Layer 10 of a small transformer language model trained on English Wikipedia (13 layers, counted from 0, width 64).
A neuron adds its activation times its output weights to the MLP's output. To switch it off is to set its activation to zero at one token and run the rest of the model.
A neuron's activation on a vector x is quick GELU(weights . x), where the dot is the dot product. Quick GELU of z is z times sigmoid(1.702 z).

Input weights of the MLP neurons that the questions are about. A number n stands for (n - 500) times 0.0012.
n21: 599 552 590 867 550 506 549 474 348 446 760 646 386 361 605 564 434 503 498 674 356 519 424 675 232 252 430 292 477 430 458 600 439 598 566 641 421 552 492 393 706 463 680 566 537 577 444 415 364 319 528 537 633 534 456 739 530 321 472 549 664 410 556 369
n30: 659 601 528 801 641 440 357 591 572 506 784 462 544 290 812 543 529 340 456 707 483 480 430 648 391 345 596 427 426 262 406 768 481 596 597 494 497 796 614 492 502 556 357 556 441 443 456 32 574 481 334 554 530 324 398 715 563 360 539 431 596 593 651 498
n37: 417 417 371 504 541 561 601 539 341 402 613 434 425 466 309 431 543 401 518 498 443 555 629 457 469 458 424 499 642 669 691 620 576 447 657 544 585 363 542 388 527 440 596 468 374 407 462 591 440 583 259 470 541 625 619 640 619 543 604 449 578 489 521 576
n46: 542 652 588 439 583 452 430 433 755 584 681 607 623 208 615 284 522 508 408 653 475 368 539 575 493 533 441 339 474 467 482 517 543 484 629 561 507 394 518 349 340 455 522 577 489 636 459 519 348 738 316 455 378 502 430 533 497 450 725 575 461 460 637 665
n48: 525 278 401 562 604 425 442 419 607 413 526 552 420 514 659 315 302 530 564 301 500 728 699 407 636 544 631 382 505 567 452 460 597 382 540 588 433 360 661 400 403 684 589 299 618 393 434 645 684 537 625 482 616 399 621 528 493 441 670 445 735 311 555 660
n49: 411 809 501 420 480 280 367 590 565 557 691 369 735 544 462 319 473 343 330 440 352 430 653 543 464 422 436 373 422 509 362 515 499 268 530 629 400 270 499 401 679 487 577 782 580 577 731 558 580 576 382 451 729 569 413 402 512 578 463 602 599 519 559 338
n53: 507 603 488 440 509 443 569 431 474 414 773 508 521 619 668 380 348 718 600 623 338 586 426 679 463 245 614 315 468 460 441 636 362 581 622 417 233 575 536 244 493 595 501 392 357 540 532 329 781 455 452 225 719 520 516 731 547 383 492 473 622 429 594 658
n72: 506 537 698 461 500 452 422 578 725 354 580 510 550 508 800 600 235 465 477 683 379 543 126 822 373 235 500 586 478 679 525 642 339 370 440 530 459 483 523 538 440 884 24 525 304 604 629 480 401 456 388 279 882 170 392 602 366 344 704 603 581 463 556 303
n151: 592 518 525 526 447 533 592 676 619 401 385 331 409 427 504 136 264 507 430 303 498 671 536 636 562 526 485 465 550 616 550 525 517 511 621 495 505 470 567 486 455 589 609 382 780 387 551 595 394 635 456 446 465 629 321 480 608 559 573 507 594 329 353 369
n159: 396 469 816 614 651 443 314 567 478 394 589 692 528 571 641 221 372 607 186 499 507 362 518 674 416 545 621 591 600 670 597 486 417 566 523 522 323 287 464 347 655 678 452 548 620 138 540 487 497 414 515 526 411 655 521 440 426 423 648 481 600 605 498 348
n176: 463 586 408 404 605 506 413 699 470 397 574 506 346 408 551 375 540 541 381 311 599 467 389 433 483 570 404 496 403 527 409 524 208 741 485 625 645 530 571 321 501 619 440 618 614 455 471 465 436 536 532 443 576 370 403 550 593 515 403 554 601 532 530 515
n194: 547 385 497 442 622 622 365 670 464 543 517 539 514 411 447 394 590 330 344 593 550 505 240 460 444 520 613 634 361 660 485 639 530 558 685 553 307 406 673 536 491 602 534 552 580 409 495 567 468 548 502 555 613 472 576 370 565 478 475 380 411 427 422 311
n208: 747 640 671 437 443 312 598 612 617 478 546 605 533 415 520 501 614 543 438 379 406 391 668 526 267 601 644 353 736 422 533 470 478 366 500 347 352 635 375 370 545 441 492 465 434 362 501 489 517 581 826 537 417 427 485 419 435 556 619 345 368 432 484 458
n216: 519 420 394 556 457 559 208 475 643 614 473 583 352 443 445 511 593 685 360 358 571 526 543 536 517 581 427 540 607 329 443 451 535 385 426 725 553 441 633 465 558 621 217 453 645 368 522 587 740 464 682 627 500 666 530 576 491 326 445 617 658 505 598 503
n245: 621 364 577 427 247 262 460 632 493 578 793 596 176 541 660 580 460 753 574 635 220 495 442 541 612 263 498 365 469 315 507 507 557 547 189 589 430 408 511 512 625 647 547 372 555 718 693 89 595 423 547 376 474 644 557 576 503 476 546 140 605 606 499 407
n247: 351 560 652 702 438 342 420 771 456 555 400 546 444 335 550 188 37 611 638 577 543 697 342 633 587 248 477 645 550 657 477 654 423 598 350 379 669 531 633 479 373 666 703 725 410 374 254 440 524 470 603 419 474 409 286 750 934 469 264 496 595 460 748 199

Output weights of the MLP neurons that the questions are about. A number n stands for (n - 500) times 0.0013.
n21: 532 368 468 531 571 367 642 433 463 595 567 514 648 450 476 460 620 467 517 621 386 689 428 415 542 485 628 331 167 433 548 462 413 456 640 464 416 593 487 453 654 659 713 526 468 508 546 432 381 409 472 523 458 547 398 500 513 432 576 615 365 670 462 466
n30: 755 556 488 662 488 410 474 451 584 680 499 390 476 522 595 381 573 611 466 692 415 439 662 522 568 502 616 347 312 436 591 595 383 612 454 387 380 419 489 265 705 498 548 400 555 505 456 522 481 390 608 405 540 557 451 463 442 695 358 371 385 755 554 433
n37: 624 498 638 357 505 422 729 390 541 484 516 511 566 596 424 521 498 549 553 464 385 463 513 600 532 606 372 510 547 389 455 395 449 435 496 470 411 595 476 481 431 498 444 603 408 568 418 579 400 533 654 454 558 431 382 629 492 539 283 434 551 556 652 540
n46: 689 447 540 573 348 679 556 481 486 456 435 492 509 549 427 712 634 423 405 351 499 420 552 466 517 410 511 431 477 389 562 517 520 520 465 573 554 702 422 477 563 361 449 513 515 443 418 432 636 460 621 364 451 508 521 464 462 337 387 561 762 518 516 532
n48: 420 456 310 567 566 428 430 663 355 566 661 497 610 537 439 523 614 412 428 644 533 450 491 690 371 538 637 635 482 383 536 476 536 454 488 458 297 477 569 390 529 473 509 464 433 644 559 336 392 375 599 451 551 469 550 283 539 789 589 247 593 466 550 591
n49: 585 470 476 316 626 573 502 525 498 467 526 519 523 460 562 318 509 364 594 305 580 402 508 540 707 318 605 306 479 418 459 535 497 451 571 533 435 392 705 541 267 567 530 534 486 566 398 434 714 596 557 509 403 586 531 534 387 582 497 569 524 346 471 385
n53: 674 600 483 477 566 571 397 467 579 421 606 531 526 505 611 685 554 619 162 393 625 423 427 516 594 731 689 581 356 503 391 548 402 563 363 348 517 544 582 453 429 508 618 614 321 536 450 627 299 379 411 349 487 344 449 681 363 611 646 391 437 542 430 563
n72: 442 629 232 461 780 671 532 780 512 520 829 531 507 328 367 475 520 340 545 502 350 299 390 689 669 545 504 200 440 516 388 568 561 406 564 179 723 494 473 368 432 569 606 547 446 448 636 380 603 311 484 411 481 636 496 373 459 537 627 586 361 689 443 388
n151: 618 371 432 571 529 395 667 367 595 408 516 468 584 380 736 577 532 594 495 515 508 402 573 505 489 416 609 593 515 599 712 496 489 363 404 541 519 450 556 496 536 512 574 570 562 463 531 543 346 624 541 478 410 319 424 528 403 601 370 408 175 449 528 491
n159: 654 498 484 512 763 438 471 454 421 531 551 437 589 552 588 592 522 544 404 651 324 513 521 654 522 510 575 489 491 267 534 329 353 538 552 546 469 635 512 620 404 518 409 270 440 584 472 485 533 437 405 443 422 565 607 538 763 357 433 422 456 362 547 298
n176: 566 357 606 413 563 579 602 413 504 603 394 492 526 485 595 494 507 586 594 536 545 468 519 355 458 540 522 473 348 454 477 557 438 550 553 361 570 537 429 461 463 494 415 599 421 503 508 638 515 516 709 543 465 477 580 567 456 275 558 288 394 603 370 541
n194: 619 681 600 503 549 632 546 489 578 526 548 532 494 440 509 491 488 556 638 464 440 587 398 444 550 522 458 501 329 689 472 419 465 455 541 617 520 398 421 458 439 446 557 522 373 591 588 364 487 405 493 418 523 486 468 527 358 431 510 426 565 469 540 537
n208: 467 391 453 445 333 648 384 526 433 396 437 400 408 476 404 445 491 520 593 551 549 504 556 563 414 461 473 569 466 715 450 599 442 692 521 579 608 425 464 695 554 560 523 332 539 532 520 469 493 577 254 630 474 479 486 547 532 690 510 521 532 345 465 490
n216: 485 398 443 547 645 420 489 486 627 543 513 544 553 381 641 593 483 374 446 540 413 624 402 482 460 567 631 425 340 586 436 607 400 615 506 454 501 433 480 568 681 503 491 430 423 578 401 556 605 478 533 516 488 743 503 464 458 457 493 439 517 344 511 426
n245: 615 499 423 417 323 619 350 537 436 407 514 450 601 597 507 495 611 704 625 439 442 476 609 463 604 585 641 380 397 420 633 306 367 336 426 580 549 411 353 607 498 619 603 548 446 527 561 537 236 562 337 496 683 375 448 837 504 329 532 537 350 436 515 556
n247: 439 179 474 405 365 576 357 489 336 360 485 438 406 569 577 463 428 629 481 542 704 415 412 395 548 550 367 521 55 574 426 690 570 447 566 608 552 602 467 560 607 441 962 547 552 398 538 637 268 462 339 709 770 590 374 499 605 450 603 552 414 584 508 499

Each question names a token from some text and the token that comes next. It shows the vector x that enters the MLP there. A number n stands for (n - 500) times 0.016.

Then comes g, the gradient of the next token's log-probability with respect to the MLP's output, scaled to length 1. A neuron's effect is roughly proportional to its activation times (output weights . g). A number n stands for (n - 500) times 0.001.

"s", then " air"
x: 443 488 528 490 469 498 464 510 403 463 480 537 437 467 515 578 516 579 510 376 470 489 471 479 458 442 470 446 295 513 580 500 441 619 543 505 523 473 521 483 421 469 585 435 468 619 464 562 497 524 527 571 467 583 399 587 512 939 373 508 497 547 460 585
g: 544 309 514 615 415 460 560 428 615 591 709 595 527 374 640 318 235 492 495 456 588 434 481 536 371 586 462 277 353 796 406 609 674 668 480 446 362 374 443 530 537 226 527 641 656 389 646 456 442 377 553 462 567 263 736 483 580 581 432 591 462 526 730 366
Which neuron, switched off, lowers the next token's probability most? n247

"ing", then "o"
x: 527 551 404 412 517 464 582 513 524 536 451 405 524 426 441 460 615 481 503 391 590 448 499 466 526 594 606 534 421 545 490 364 598 402 500 483 500 407 519 392 425 505 441 441 501 510 488 513 579 548 529 588 500 505 545 443 451 939 405 481 480 502 501 502
g: 567 486 772 415 592 566 459 445 271 497 688 537 652 281 484 605 286 414 482 507 623 281 525 658 735 485 486 604 528 277 466 443 479 469 519 485 323 497 714 413 368 538 695 286 524 442 557 572 553 181 399 688 596 593 570 548 401 506 582 599 298 463 598 426
Which neuron, switched off, raises the next token's probability most? n208

"\n", then "==="
x: 369 318 424 668 573 473 570 416 478 554 467 605 413 476 594 674 493 494 637 533 619 358 581 628 372 575 490 422 461 472 461 405 547 506 524 509 492 514 507 446 447 530 517 463 543 399 550 474 512 465 579 453 517 558 399 494 461 594 428 552 265 561 528 565
g: 451 474 423 448 454 695 580 714 437 593 402 496 654 330 421 490 489 668 291 594 595 554 581 514 359 648 569 460 602 472 299 390 579 675 605 468 705 561 359 577 595 496 209 624 272 720 612 589 408 223 310 537 506 488 289 387 508 691 435 618 379 480 506 443
Which neuron, switched off, lowers the next token's probability most? n208

" label", then "."
x: 582 426 549 539 424 513 551 390 491 414 511 566 520 523 594 381 611 569 457 428 484 417 513 447 470 707 437 510 329 581 560 551 539 592 543 314 539 484 469 459 403 547 501 555 476 430 504 514 368 475 501 578 409 535 540 410 553 776 388 573 398 530 473 564
g: 330 610 519 477 505 585 547 611 351 395 346 630 548 609 631 619 395 474 544 239 449 682 546 421 610 658 477 499 434 328 559 347 280 438 640 381 482 476 207 756 488 495 482 707 450 626 433 285 795 388 460 703 420 491 673 430 570 341 528 501 609 455 596 442
Which two neurons, each switched off alone, lower its probability most, in order? n159, n46

"y", then " Blood"
x: 373 542 467 575 431 437 555 546 557 544 414 482 518 385 493 535 488 568 516 495 573 538 503 483 482 538 559 477 375 545 559 434 496 562 588 445 537 545 479 469 438 499 450 427 421 519 455 701 447 520 457 519 441 589 385 475 430 916 480 350 423 517 432 553
g: 566 494 599 694 346 485 694 560 605 377 605 371 395 319 644 363 592 552 432 400 503 390 435 579 422 557 257 423 542 690 368 571 523 444 250 474 570 511 635 626 597 425 563 406 530 451 192 361 633 626 472 389 661 265 434 423 717 419 538 575 442 565 758 694
Which neuron, switched off, lowers the next token's probability most? n151

")", then " |"
x: 456 410 529 491 609 507 519 428 548 537 496 460 514 515 513 758 573 394 513 541 500 430 633 534 460 637 574 404 235 402 529 558 511 516 504 452 506 635 486 492 423 490 428 519 467 500 373 548 522 402 451 527 585 526 358 489 474 692 424 590 436 470 478 558
g: 504 424 601 572 461 618 717 569 480 620 342 613 542 577 391 250 265 456 489 470 259 482 501 469 550 247 497 459 608 442 599 483 504 603 594 539 652 658 327 441 286 530 479 383 652 653 546 323 606 546 652 634 671 518 305 310 708 260 433 624 612 350 457 587
Which neuron, switched off, lowers the next token's probability most? n53

"'", then " H"
x: 451 413 537 570 460 479 540 543 436 552 568 489 351 497 529 541 486 531 531 425 591 372 440 481 517 649 420 503 297 545 544 503 459 558 518 404 475 477 593 592 424 475 466 525 538 558 343 538 527 537 487 594 415 588 531 331 530 750 537 395 469 652 549 443
g: 384 450 445 311 678 434 612 640 737 373 594 544 678 331 518 621 459 327 564 512 408 365 528 468 405 352 638 205 564 607 240 580 525 417 387 391 650 688 602 702 317 396 661 426 415 747 362 446 455 527 449 515 428 340 513 414 573 604 616 509 502 560 626 664
Which neuron, switched off, lowers the next token's probability most? n30

" not", then " in"
x: 407 406 557 478 506 513 511 447 525 469 446 558 563 489 625 500 356 613 529 517 545 598 576 557 461 528 451 514 308 604 581 554 519 526 500 361 440 542 495 301 315 537 526 474 437 509 512 568 533 306 540 493 518 541 535 521 483 744 365 640 382 563 458 403
g: 479 572 390 308 421 466 471 576 443 218 493 503 401 587 421 642 649 498 328 472 425 333 663 598 467 549 678 473 332 464 665 384 507 214 629 624 452 687 440 545 581 404 403 490 543 560 755 774 410 490 455 630 428 344 718 486 455 710 484 618 503 562 216 513
Which two neurons, each switched off alone, lower its probability most, in order? n247, n53

" occurred", then " at"
x: 432 451 448 506 567 415 598 403 474 461 521 569 553 577 601 633 391 492 477 434 461 425 580 621 367 523 518 512 206 528 588 457 469 392 652 428 528 565 509 387 472 484 465 530 479 496 567 547 490 466 488 554 507 525 519 449 527 737 465 640 525 478 495 417
g: 437 510 732 380 432 395 625 494 430 691 367 413 590 416 335 516 688 399 518 583 525 331 547 499 571 686 687 415 417 741 571 490 518 211 646 605 692 508 441 512 262 283 678 510 300 487 602 480 408 421 544 557 490 489 478 365 353 445 509 390 341 711 610 724
Which neuron, switched off, lowers the next token's probability most? n72

" which", then " was"
x: 410 374 446 625 460 464 477 449 401 546 526 490 524 507 598 517 437 562 600 537 560 547 530 390 477 610 442 494 240 540 507 581 561 526 552 420 564 640 544 336 373 505 540 527 485 440 414 495 514 400 490 488 490 562 465 487 440 777 387 596 453 586 504 528
g: 745 420 562 501 320 374 490 345 554 708 477 586 535 486 285 709 680 620 551 420 459 372 611 251 576 611 453 365 431 262 397 398 548 671 571 447 477 602 523 579 437 465 165 660 801 338 533 382 505 424 522 649 479 407 583 668 675 458 473 431 484 480 512 501
Which neuron, switched off, lowers the next token's probability most? n176

"1", then "6"
x: 332 446 332 375 581 553 587 491 447 502 492 578 486 453 524 597 518 412 585 446 432 569 374 515 368 649 493 552 294 451 499 488 516 653 587 526 586 529 483 607 409 510 397 474 494 621 517 567 612 425 558 561 530 546 584 421 487 512 422 520 539 509 434 541
g: 456 480 488 467 602 599 622 821 785 573 420 378 381 521 533 613 401 573 492 744 465 593 291 417 377 391 414 442 420 519 335 490 680 577 248 435 357 532 583 441 311 507 541 510 356 467 756 575 569 361 520 704 587 516 477 521 704 311 514 615 283 573 376 390
Which neuron, switched off, lowers the next token's probability most? n176

"o", then " Star"
x: 436 485 427 528 457 441 529 490 503 427 558 479 516 437 350 457 547 397 574 495 626 480 529 509 547 608 501 522 532 557 543 417 563 561 536 543 556 588 516 537 413 401 529 463 518 450 511 448 559 400 566 460 459 533 503 335 428 932 410 425 461 507 444 532
g: 602 393 421 607 600 407 706 421 602 564 500 568 401 204 659 336 401 575 219 247 432 525 617 458 457 563 559 366 334 656 368 723 440 574 451 508 587 439 352 737 592 326 663 566 541 571 281 521 541 362 556 502 466 527 535 465 627 521 384 661 368 469 700 675
Which neuron, switched off, lowers the next token's probability most? n151

" S", then "lim"
x: 554 537 500 549 556 371 577 423 509 394 331 387 536 501 546 494 584 458 642 499 494 494 549 523 436 551 454 577 472 617 530 343 587 470 424 345 550 405 480 552 403 421 548 574 425 478 575 516 489 480 432 651 395 580 419 398 560 753 529 455 534 513 455 540
g: 754 527 456 562 456 521 579 497 434 227 471 324 641 505 366 597 363 481 572 655 236 639 338 353 404 621 445 370 560 494 438 461 577 402 648 698 342 417 422 280 577 642 642 341 427 412 602 479 615 708 446 707 376 449 580 430 524 268 614 622 562 659 645 543
Which neuron, switched off, raises the next token's probability most? n151

" on", then " to"
x: 442 416 432 563 530 378 581 472 484 458 517 446 543 444 648 550 577 407 507 363 484 454 606 580 440 606 531 497 200 517 483 405 571 535 488 546 462 497 551 429 379 513 492 411 470 612 624 525 585 572 544 476 495 548 516 407 493 727 465 562 553 516 541 395
g: 451 347 482 262 494 635 567 603 635 440 536 528 521 730 420 568 641 267 387 664 564 499 726 587 442 428 602 584 576 422 642 499 652 622 559 244 424 282 469 501 317 655 213 470 445 293 617 641 620 290 635 673 488 510 472 427 452 633 536 412 353 507 447 388
Which neuron, switched off, lowers the next token's probability most? n48

"1", then "9"
x: 389 360 408 486 497 530 503 422 438 395 559 542 387 432 545 678 614 493 497 546 488 599 397 446 344 565 485 616 300 500 532 502 510 626 649 516 530 548 457 573 486 465 476 474 535 558 509 609 655 453 432 564 509 503 601 418 438 598 454 467 447 570 459 532
g: 421 656 403 610 592 758 539 528 497 521 570 613 344 578 447 741 634 517 556 615 470 625 383 666 588 676 317 323 417 463 513 593 582 469 535 684 394 503 634 428 349 348 526 447 348 494 470 331 580 400 763 395 579 442 613 480 501 394 248 403 178 549 503 256
Which neuron, switched off, lowers the next token's probability most? n194

"R", then "AF"
x: 419 497 428 511 501 540 640 499 424 438 291 467 512 363 445 626 638 487 639 527 529 470 485 585 392 532 442 523 476 534 501 504 495 484 439 428 421 358 513 469 424 501 520 590 578 561 575 525 552 518 378 570 548 571 592 399 402 791 386 581 466 506 571 457
g: 420 537 615 580 779 702 596 664 497 383 372 526 611 455 664 228 372 456 464 557 453 439 544 451 433 394 362 404 295 741 662 529 642 608 344 547 451 415 597 316 482 563 506 747 415 422 530 518 331 721 549 571 390 336 619 437 354 361 340 624 416 405 670 589
Which two neurons, each switched off alone, lower its probability most, in order? n49, n194

"ing", then " mostly"
x: 521 476 452 566 478 420 519 365 494 575 463 536 540 530 611 538 476 509 461 413 592 375 563 485 452 525 470 550 177 524 491 413 504 501 577 501 548 482 540 325 471 500 515 468 597 483 459 594 494 504 527 540 486 546 531 474 511 824 389 489 462 573 501 515
g: 520 474 559 638 583 445 493 372 544 430 579 414 615 602 455 645 520 498 513 674 381 580 331 547 525 220 546 366 393 563 567 676 547 605 677 235 504 510 543 295 409 434 484 455 70 577 517 353 596 460 589 600 556 543 303 373 552 644 451 824 675 436 402 511
Which two neurons, each switched off alone, lower its probability most, in order? n49, n48

"s", then " but"
x: 513 554 534 611 579 507 472 365 500 472 512 503 521 523 610 527 507 578 393 488 407 450 590 501 430 553 491 551 299 553 567 452 443 530 569 392 573 440 432 553 488 425 497 553 488 508 485 605 447 344 485 626 449 535 472 474 499 841 390 390 391 447 561 540
g: 520 431 483 772 388 320 563 352 572 383 484 768 500 418 437 570 534 584 467 465 470 281 585 699 391 495 549 388 473 436 300 689 435 629 764 388 526 494 563 534 761 599 497 290 396 511 528 270 481 331 447 447 448 843 313 501 538 500 598 476 612 602 405 509
Which neuron, switched off, lowers the next token's probability most? n159

"\n", then "In"
x: 361 283 438 677 601 462 553 422 468 554 489 573 430 458 584 639 540 504 592 570 616 376 590 597 355 595 525 406 460 452 467 460 576 494 517 571 520 491 495 465 418 520 503 462 534 432 514 471 500 476 581 459 507 604 421 495 456 584 400 554 265 562 490 560
g: 597 661 456 386 383 564 485 489 467 481 586 577 233 529 741 422 479 460 560 563 448 534 585 493 691 374 483 469 364 483 735 590 497 294 388 498 300 522 685 431 395 479 377 555 830 433 424 746 651 316 488 197 581 678 524 404 447 601 553 640 326 529 370 472
Which neuron, switched off, raises the next token's probability most? n216

",", then " Mason"
x: 450 563 469 608 475 438 510 440 522 505 575 454 546 386 561 600 577 522 483 563 518 460 525 476 420 589 527 486 206 547 539 671 544 508 510 479 602 601 512 470 424 420 507 376 366 556 432 440 471 407 506 470 444 560 434 530 479 762 465 631 461 492 405 582
g: 633 767 287 452 567 663 609 738 545 425 483 458 311 610 618 540 561 445 301 462 652 403 475 463 710 341 468 403 459 556 307 543 473 565 446 428 472 534 712 365 493 426 601 452 568 278 616 366 493 746 486 230 590 513 246 466 471 431 603 340 674 457 605 600
Which neuron, switched off, raises the next token's probability most? n21

" air", then " defence"
x: 549 372 509 555 461 434 585 377 512 499 407 547 547 535 560 429 406 448 554 499 591 465 531 582 425 559 383 556 278 646 596 418 487 486 572 498 528 461 559 495 423 424 457 435 597 365 574 549 523 438 477 566 519 465 534 517 374 740 450 685 443 520 509 469
g: 545 517 507 641 641 588 326 454 401 312 397 724 198 388 539 510 357 526 284 246 568 516 410 578 428 339 489 478 419 379 711 333 321 535 530 716 426 537 666 588 661 519 599 712 551 510 489 549 267 622 598 499 607 487 520 642 684 525 640 329 527 353 564 481
Which two neurons, each switched off alone, lower its probability most, in order? n151, n159

" composed", then " material"
x: 461 492 558 437 548 477 558 301 422 429 532 543 521 473 613 623 495 469 480 470 492 436 589 669 441 590 525 563 316 552 645 477 524 437 593 353 517 468 420 353 457 605 464 433 461 586 512 517 480 527 478 464 466 573 539 469 500 746 428 539 498 425 411 581
g: 440 662 512 579 126 443 427 416 435 487 534 479 518 613 679 526 373 703 546 414 433 697 256 532 491 449 348 310 461 607 367 680 280 619 496 516 501 482 513 564 655 356 475 390 629 365 593 351 478 717 460 237 691 596 528 566 366 576 596 688 678 517 503 473
Which two neurons, each switched off alone, lower its probability most, in order? n208, n46

" used", then " Sp"
x: 530 467 496 548 463 445 513 456 495 512 496 576 505 501 601 537 539 380 570 370 449 431 548 410 442 575 510 510 263 566 682 527 445 483 557 428 475 342 499 325 479 488 500 540 529 589 598 510 416 532 583 575 447 503 477 379 414 744 487 660 463 513 498 622
g: 518 480 417 537 357 660 413 384 535 502 635 221 350 302 678 351 537 512 390 523 513 511 392 494 719 499 404 308 514 678 321 534 382 429 392 422 609 406 602 683 609 559 623 633 455 610 390 400 395 773 454 390 454 574 405 481 840 448 528 336 661 641 665 563
Which two neurons, each switched off alone, lower its probability most, in order? n208, n49

",", then " China"
x: 523 555 455 598 622 405 643 446 401 380 504 466 503 496 556 690 576 441 469 576 508 365 509 439 465 505 476 533 234 529 561 571 486 573 580 345 445 630 546 453 470 461 511 639 506 641 371 431 505 469 516 571 518 512 439 529 502 627 443 516 433 497 418 459
g: 591 550 463 497 359 655 617 402 501 525 690 381 453 443 426 391 480 599 524 477 589 610 534 660 305 497 630 320 587 610 256 311 499 413 189 412 207 428 557 554 492 274 628 454 758 689 407 541 411 535 542 789 536 546 529 573 550 361 548 695 599 359 501 492
Which neuron, switched off, raises the next token's probability most? n30

"6", then "1"
x: 356 391 499 410 514 594 630 559 566 412 452 528 473 502 533 659 571 487 518 441 543 623 460 452 425 588 529 559 328 462 461 510 493 549 525 439 579 459 457 648 372 444 400 531 592 606 519 550 643 500 364 553 557 535 446 375 439 600 354 538 554 547 449 392
g: 657 551 314 499 637 489 562 345 619 641 574 673 596 480 557 605 643 302 637 748 238 504 356 593 506 299 552 549 452 462 222 535 495 700 370 530 621 587 433 597 412 435 526 461 601 424 536 635 414 339 603 491 535 467 374 379 476 341 548 543 159 559 332 682
Which neuron, switched off, lowers the next token's probability most? n176

" do", then "ck"
x: 458 420 394 621 334 459 578 418 467 504 581 550 501 571 459 520 501 616 562 459 447 559 538 516 440 521 415 545 420 529 686 473 428 525 628 469 428 544 610 401 446 574 574 533 344 484 522 550 508 467 469 578 431 518 395 443 440 724 373 563 334 596 444 540
g: 238 379 544 499 644 264 583 413 615 549 450 434 607 555 295 232 406 503 634 382 786 342 527 433 425 539 594 588 522 441 431 434 443 529 435 330 806 615 551 685 444 529 603 518 415 275 587 433 371 574 497 730 602 394 514 295 680 551 451 548 548 511 679 568
Which neuron, switched off, raises the next token's probability most? n53

" caused", then " hundred"
x: 433 448 430 496 480 436 545 377 471 493 545 571 587 496 640 606 513 438 512 366 475 453 577 578 463 491 465 471 255 546 623 476 442 427 627 359 464 459 521 312 458 530 589 466 473 600 519 560 548 517 466 542 471 562 513 450 526 762 451 612 567 487 446 574
g: 482 428 498 588 563 566 413 506 413 566 475 597 402 575 732 478 246 599 363 612 428 668 410 583 319 348 659 693 487 505 303 455 595 537 762 515 637 348 602 623 541 346 593 401 606 628 383 374 704 650 255 382 471 344 468 368 644 423 311 426 486 433 440 745
Which neuron, switched off, raises the next token's probability most? n37

",", then " causing"
x: 511 538 479 547 539 432 657 465 501 483 555 553 445 416 563 652 526 417 547 586 461 464 523 565 436 486 455 456 145 489 563 542 469 582 588 419 465 623 551 450 507 393 547 552 473 570 432 434 453 462 446 565 503 517 438 524 504 700 418 597 383 511 462 548
g: 580 563 363 594 236 488 520 427 413 501 602 835 586 425 613 608 439 448 534 569 581 679 668 494 368 387 415 634 439 369 722 375 511 515 669 262 430 423 274 464 531 497 501 547 326 386 688 546 764 226 397 619 533 475 531 396 737 456 546 423 380 505 510 456
Which neuron, switched off, lowers the next token's probability most? n21

" Series", then " Volume"
x: 435 563 455 580 482 491 533 364 449 454 458 485 563 459 577 362 447 468 495 503 504 331 591 464 536 755 558 487 381 481 517 506 479 603 501 522 522 447 461 512 438 484 450 477 469 478 408 581 434 467 478 625 487 594 587 439 506 852 491 539 425 494 566 472
g: 345 574 714 610 363 250 662 627 548 535 597 386 459 278 509 454 647 549 675 571 420 580 498 589 488 507 542 483 481 660 410 605 456 344 444 456 482 593 410 772 630 439 568 261 591 333 344 354 477 691 393 270 458 439 411 435 740 487 336 636 319 542 661 617
Which neuron, switched off, raises the next token's probability most? n46

"6", then " town"
x: 434 329 462 462 589 517 596 539 463 398 544 530 484 576 534 678 553 550 420 453 677 541 357 498 417 408 493 626 310 519 427 529 529 528 523 432 549 541 450 575 453 433 496 597 602 573 504 530 629 477 417 574 493 523 435 420 432 620 384 446 511 440 418 569
g: 603 422 502 589 453 419 480 380 320 339 236 563 529 589 504 523 475 740 571 407 645 437 589 408 594 339 415 398 472 815 640 657 465 366 637 645 395 506 679 379 523 512 680 566 493 598 398 520 386 480 515 582 567 279 352 522 517 744 526 257 735 316 374 431
Which two neurons, each switched off alone, lower its probability most, in order? n194, n72

" Daily", then " mean"
x: 498 389 435 492 340 543 559 408 570 550 393 386 473 486 564 572 567 552 527 374 401 342 528 443 407 532 492 521 448 643 491 485 523 417 551 402 632 546 456 446 429 487 459 471 521 724 495 566 482 531 490 530 554 540 409 498 637 783 515 602 514 405 500 504
g: 590 358 442 479 392 488 334 339 503 518 516 482 635 301 513 887 380 663 547 507 579 690 516 545 283 342 432 541 723 483 385 426 608 523 614 372 675 595 464 509 253 686 563 480 249 593 454 735 623 381 481 603 496 366 413 579 509 244 485 558 544 487 565 474
Which neuron, switched off, lowers the next token's probability most? n48

" Star", then "r"
x: 528 414 389 455 449 495 565 439 515 570 477 415 525 544 422 335 520 430 542 379 518 450 567 520 510 571 569 511 328 558 560 410 495 529 425 484 556 478 582 529 558 504 465 491 511 433 428 541 462 563 455 621 403 552 587 508 439 897 451 560 419 517 479 587
g: 640 559 516 508 424 466 389 452 556 702 386 521 309 295 662 603 349 420 637 419 457 501 411 269 595 549 557 495 547 537 366 490 368 288 633 564 474 451 730 445 392 834 435 610 431 391 585 372 300 390 458 744 626 543 360 675 677 520 779 492 475 454 397 522
Which neuron, switched off, lowers the next token's probability most? n46

" Brigade", then " had"
x: 535 466 487 606 564 438 550 452 439 493 451 475 522 550 514 521 511 493 434 421 598 310 582 393 431 717 473 480 357 535 556 410 414 572 532 448 552 547 479 487 459 487 498 583 620 438 519 546 403 488 479 504 486 513 567 450 435 868 457 529 389 528 533 475
g: 436 517 588 649 376 523 573 572 589 577 455 481 543 484 523 565 358 519 637 647 623 664 604 361 416 338 195 409 508 411 365 488 720 746 627 272 684 623 438 309 518 496 393 653 641 257 247 513 686 360 455 554 535 550 273 580 510 543 370 367 438 627 514 505
Which neuron, switched off, lowers the next token's probability most? n176

" |", then "\n"
x: 382 396 383 439 529 493 621 412 540 573 511 400 539 538 500 665 523 489 580 553 509 460 546 522 435 536 571 421 128 524 454 506 516 546 470 524 507 487 486 617 511 492 486 541 457 450 430 550 541 414 444 498 554 504 507 590 476 600 429 554 510 485 534 660
g: 465 359 425 446 613 427 578 394 696 517 568 692 523 605 520 780 676 308 626 424 514 550 600 416 530 628 497 593 312 431 581 401 410 476 466 291 614 377 501 456 615 532 336 492 289 571 497 654 631 236 601 400 342 617 642 450 386 865 370 417 358 420 424 567
Which neuron, switched off, lowers the next token's probability most? n53

" to", then " travel"
x: 423 544 444 590 582 452 515 454 430 563 491 467 502 424 530 494 417 464 527 415 619 478 519 477 485 518 494 464 202 537 600 492 470 468 482 420 444 596 537 393 374 503 715 529 489 643 526 529 556 437 502 485 567 556 463 473 492 776 421 579 428 479 478 557
g: 534 390 414 662 391 452 361 548 519 237 262 634 353 882 443 445 393 505 344 520 541 732 613 571 434 453 328 637 436 523 425 578 538 450 494 428 600 503 511 585 412 424 343 843 567 469 506 530 691 366 698 426 623 512 415 467 607 546 602 372 348 553 647 363
Which neuron, switched off, lowers the next token's probability most? n247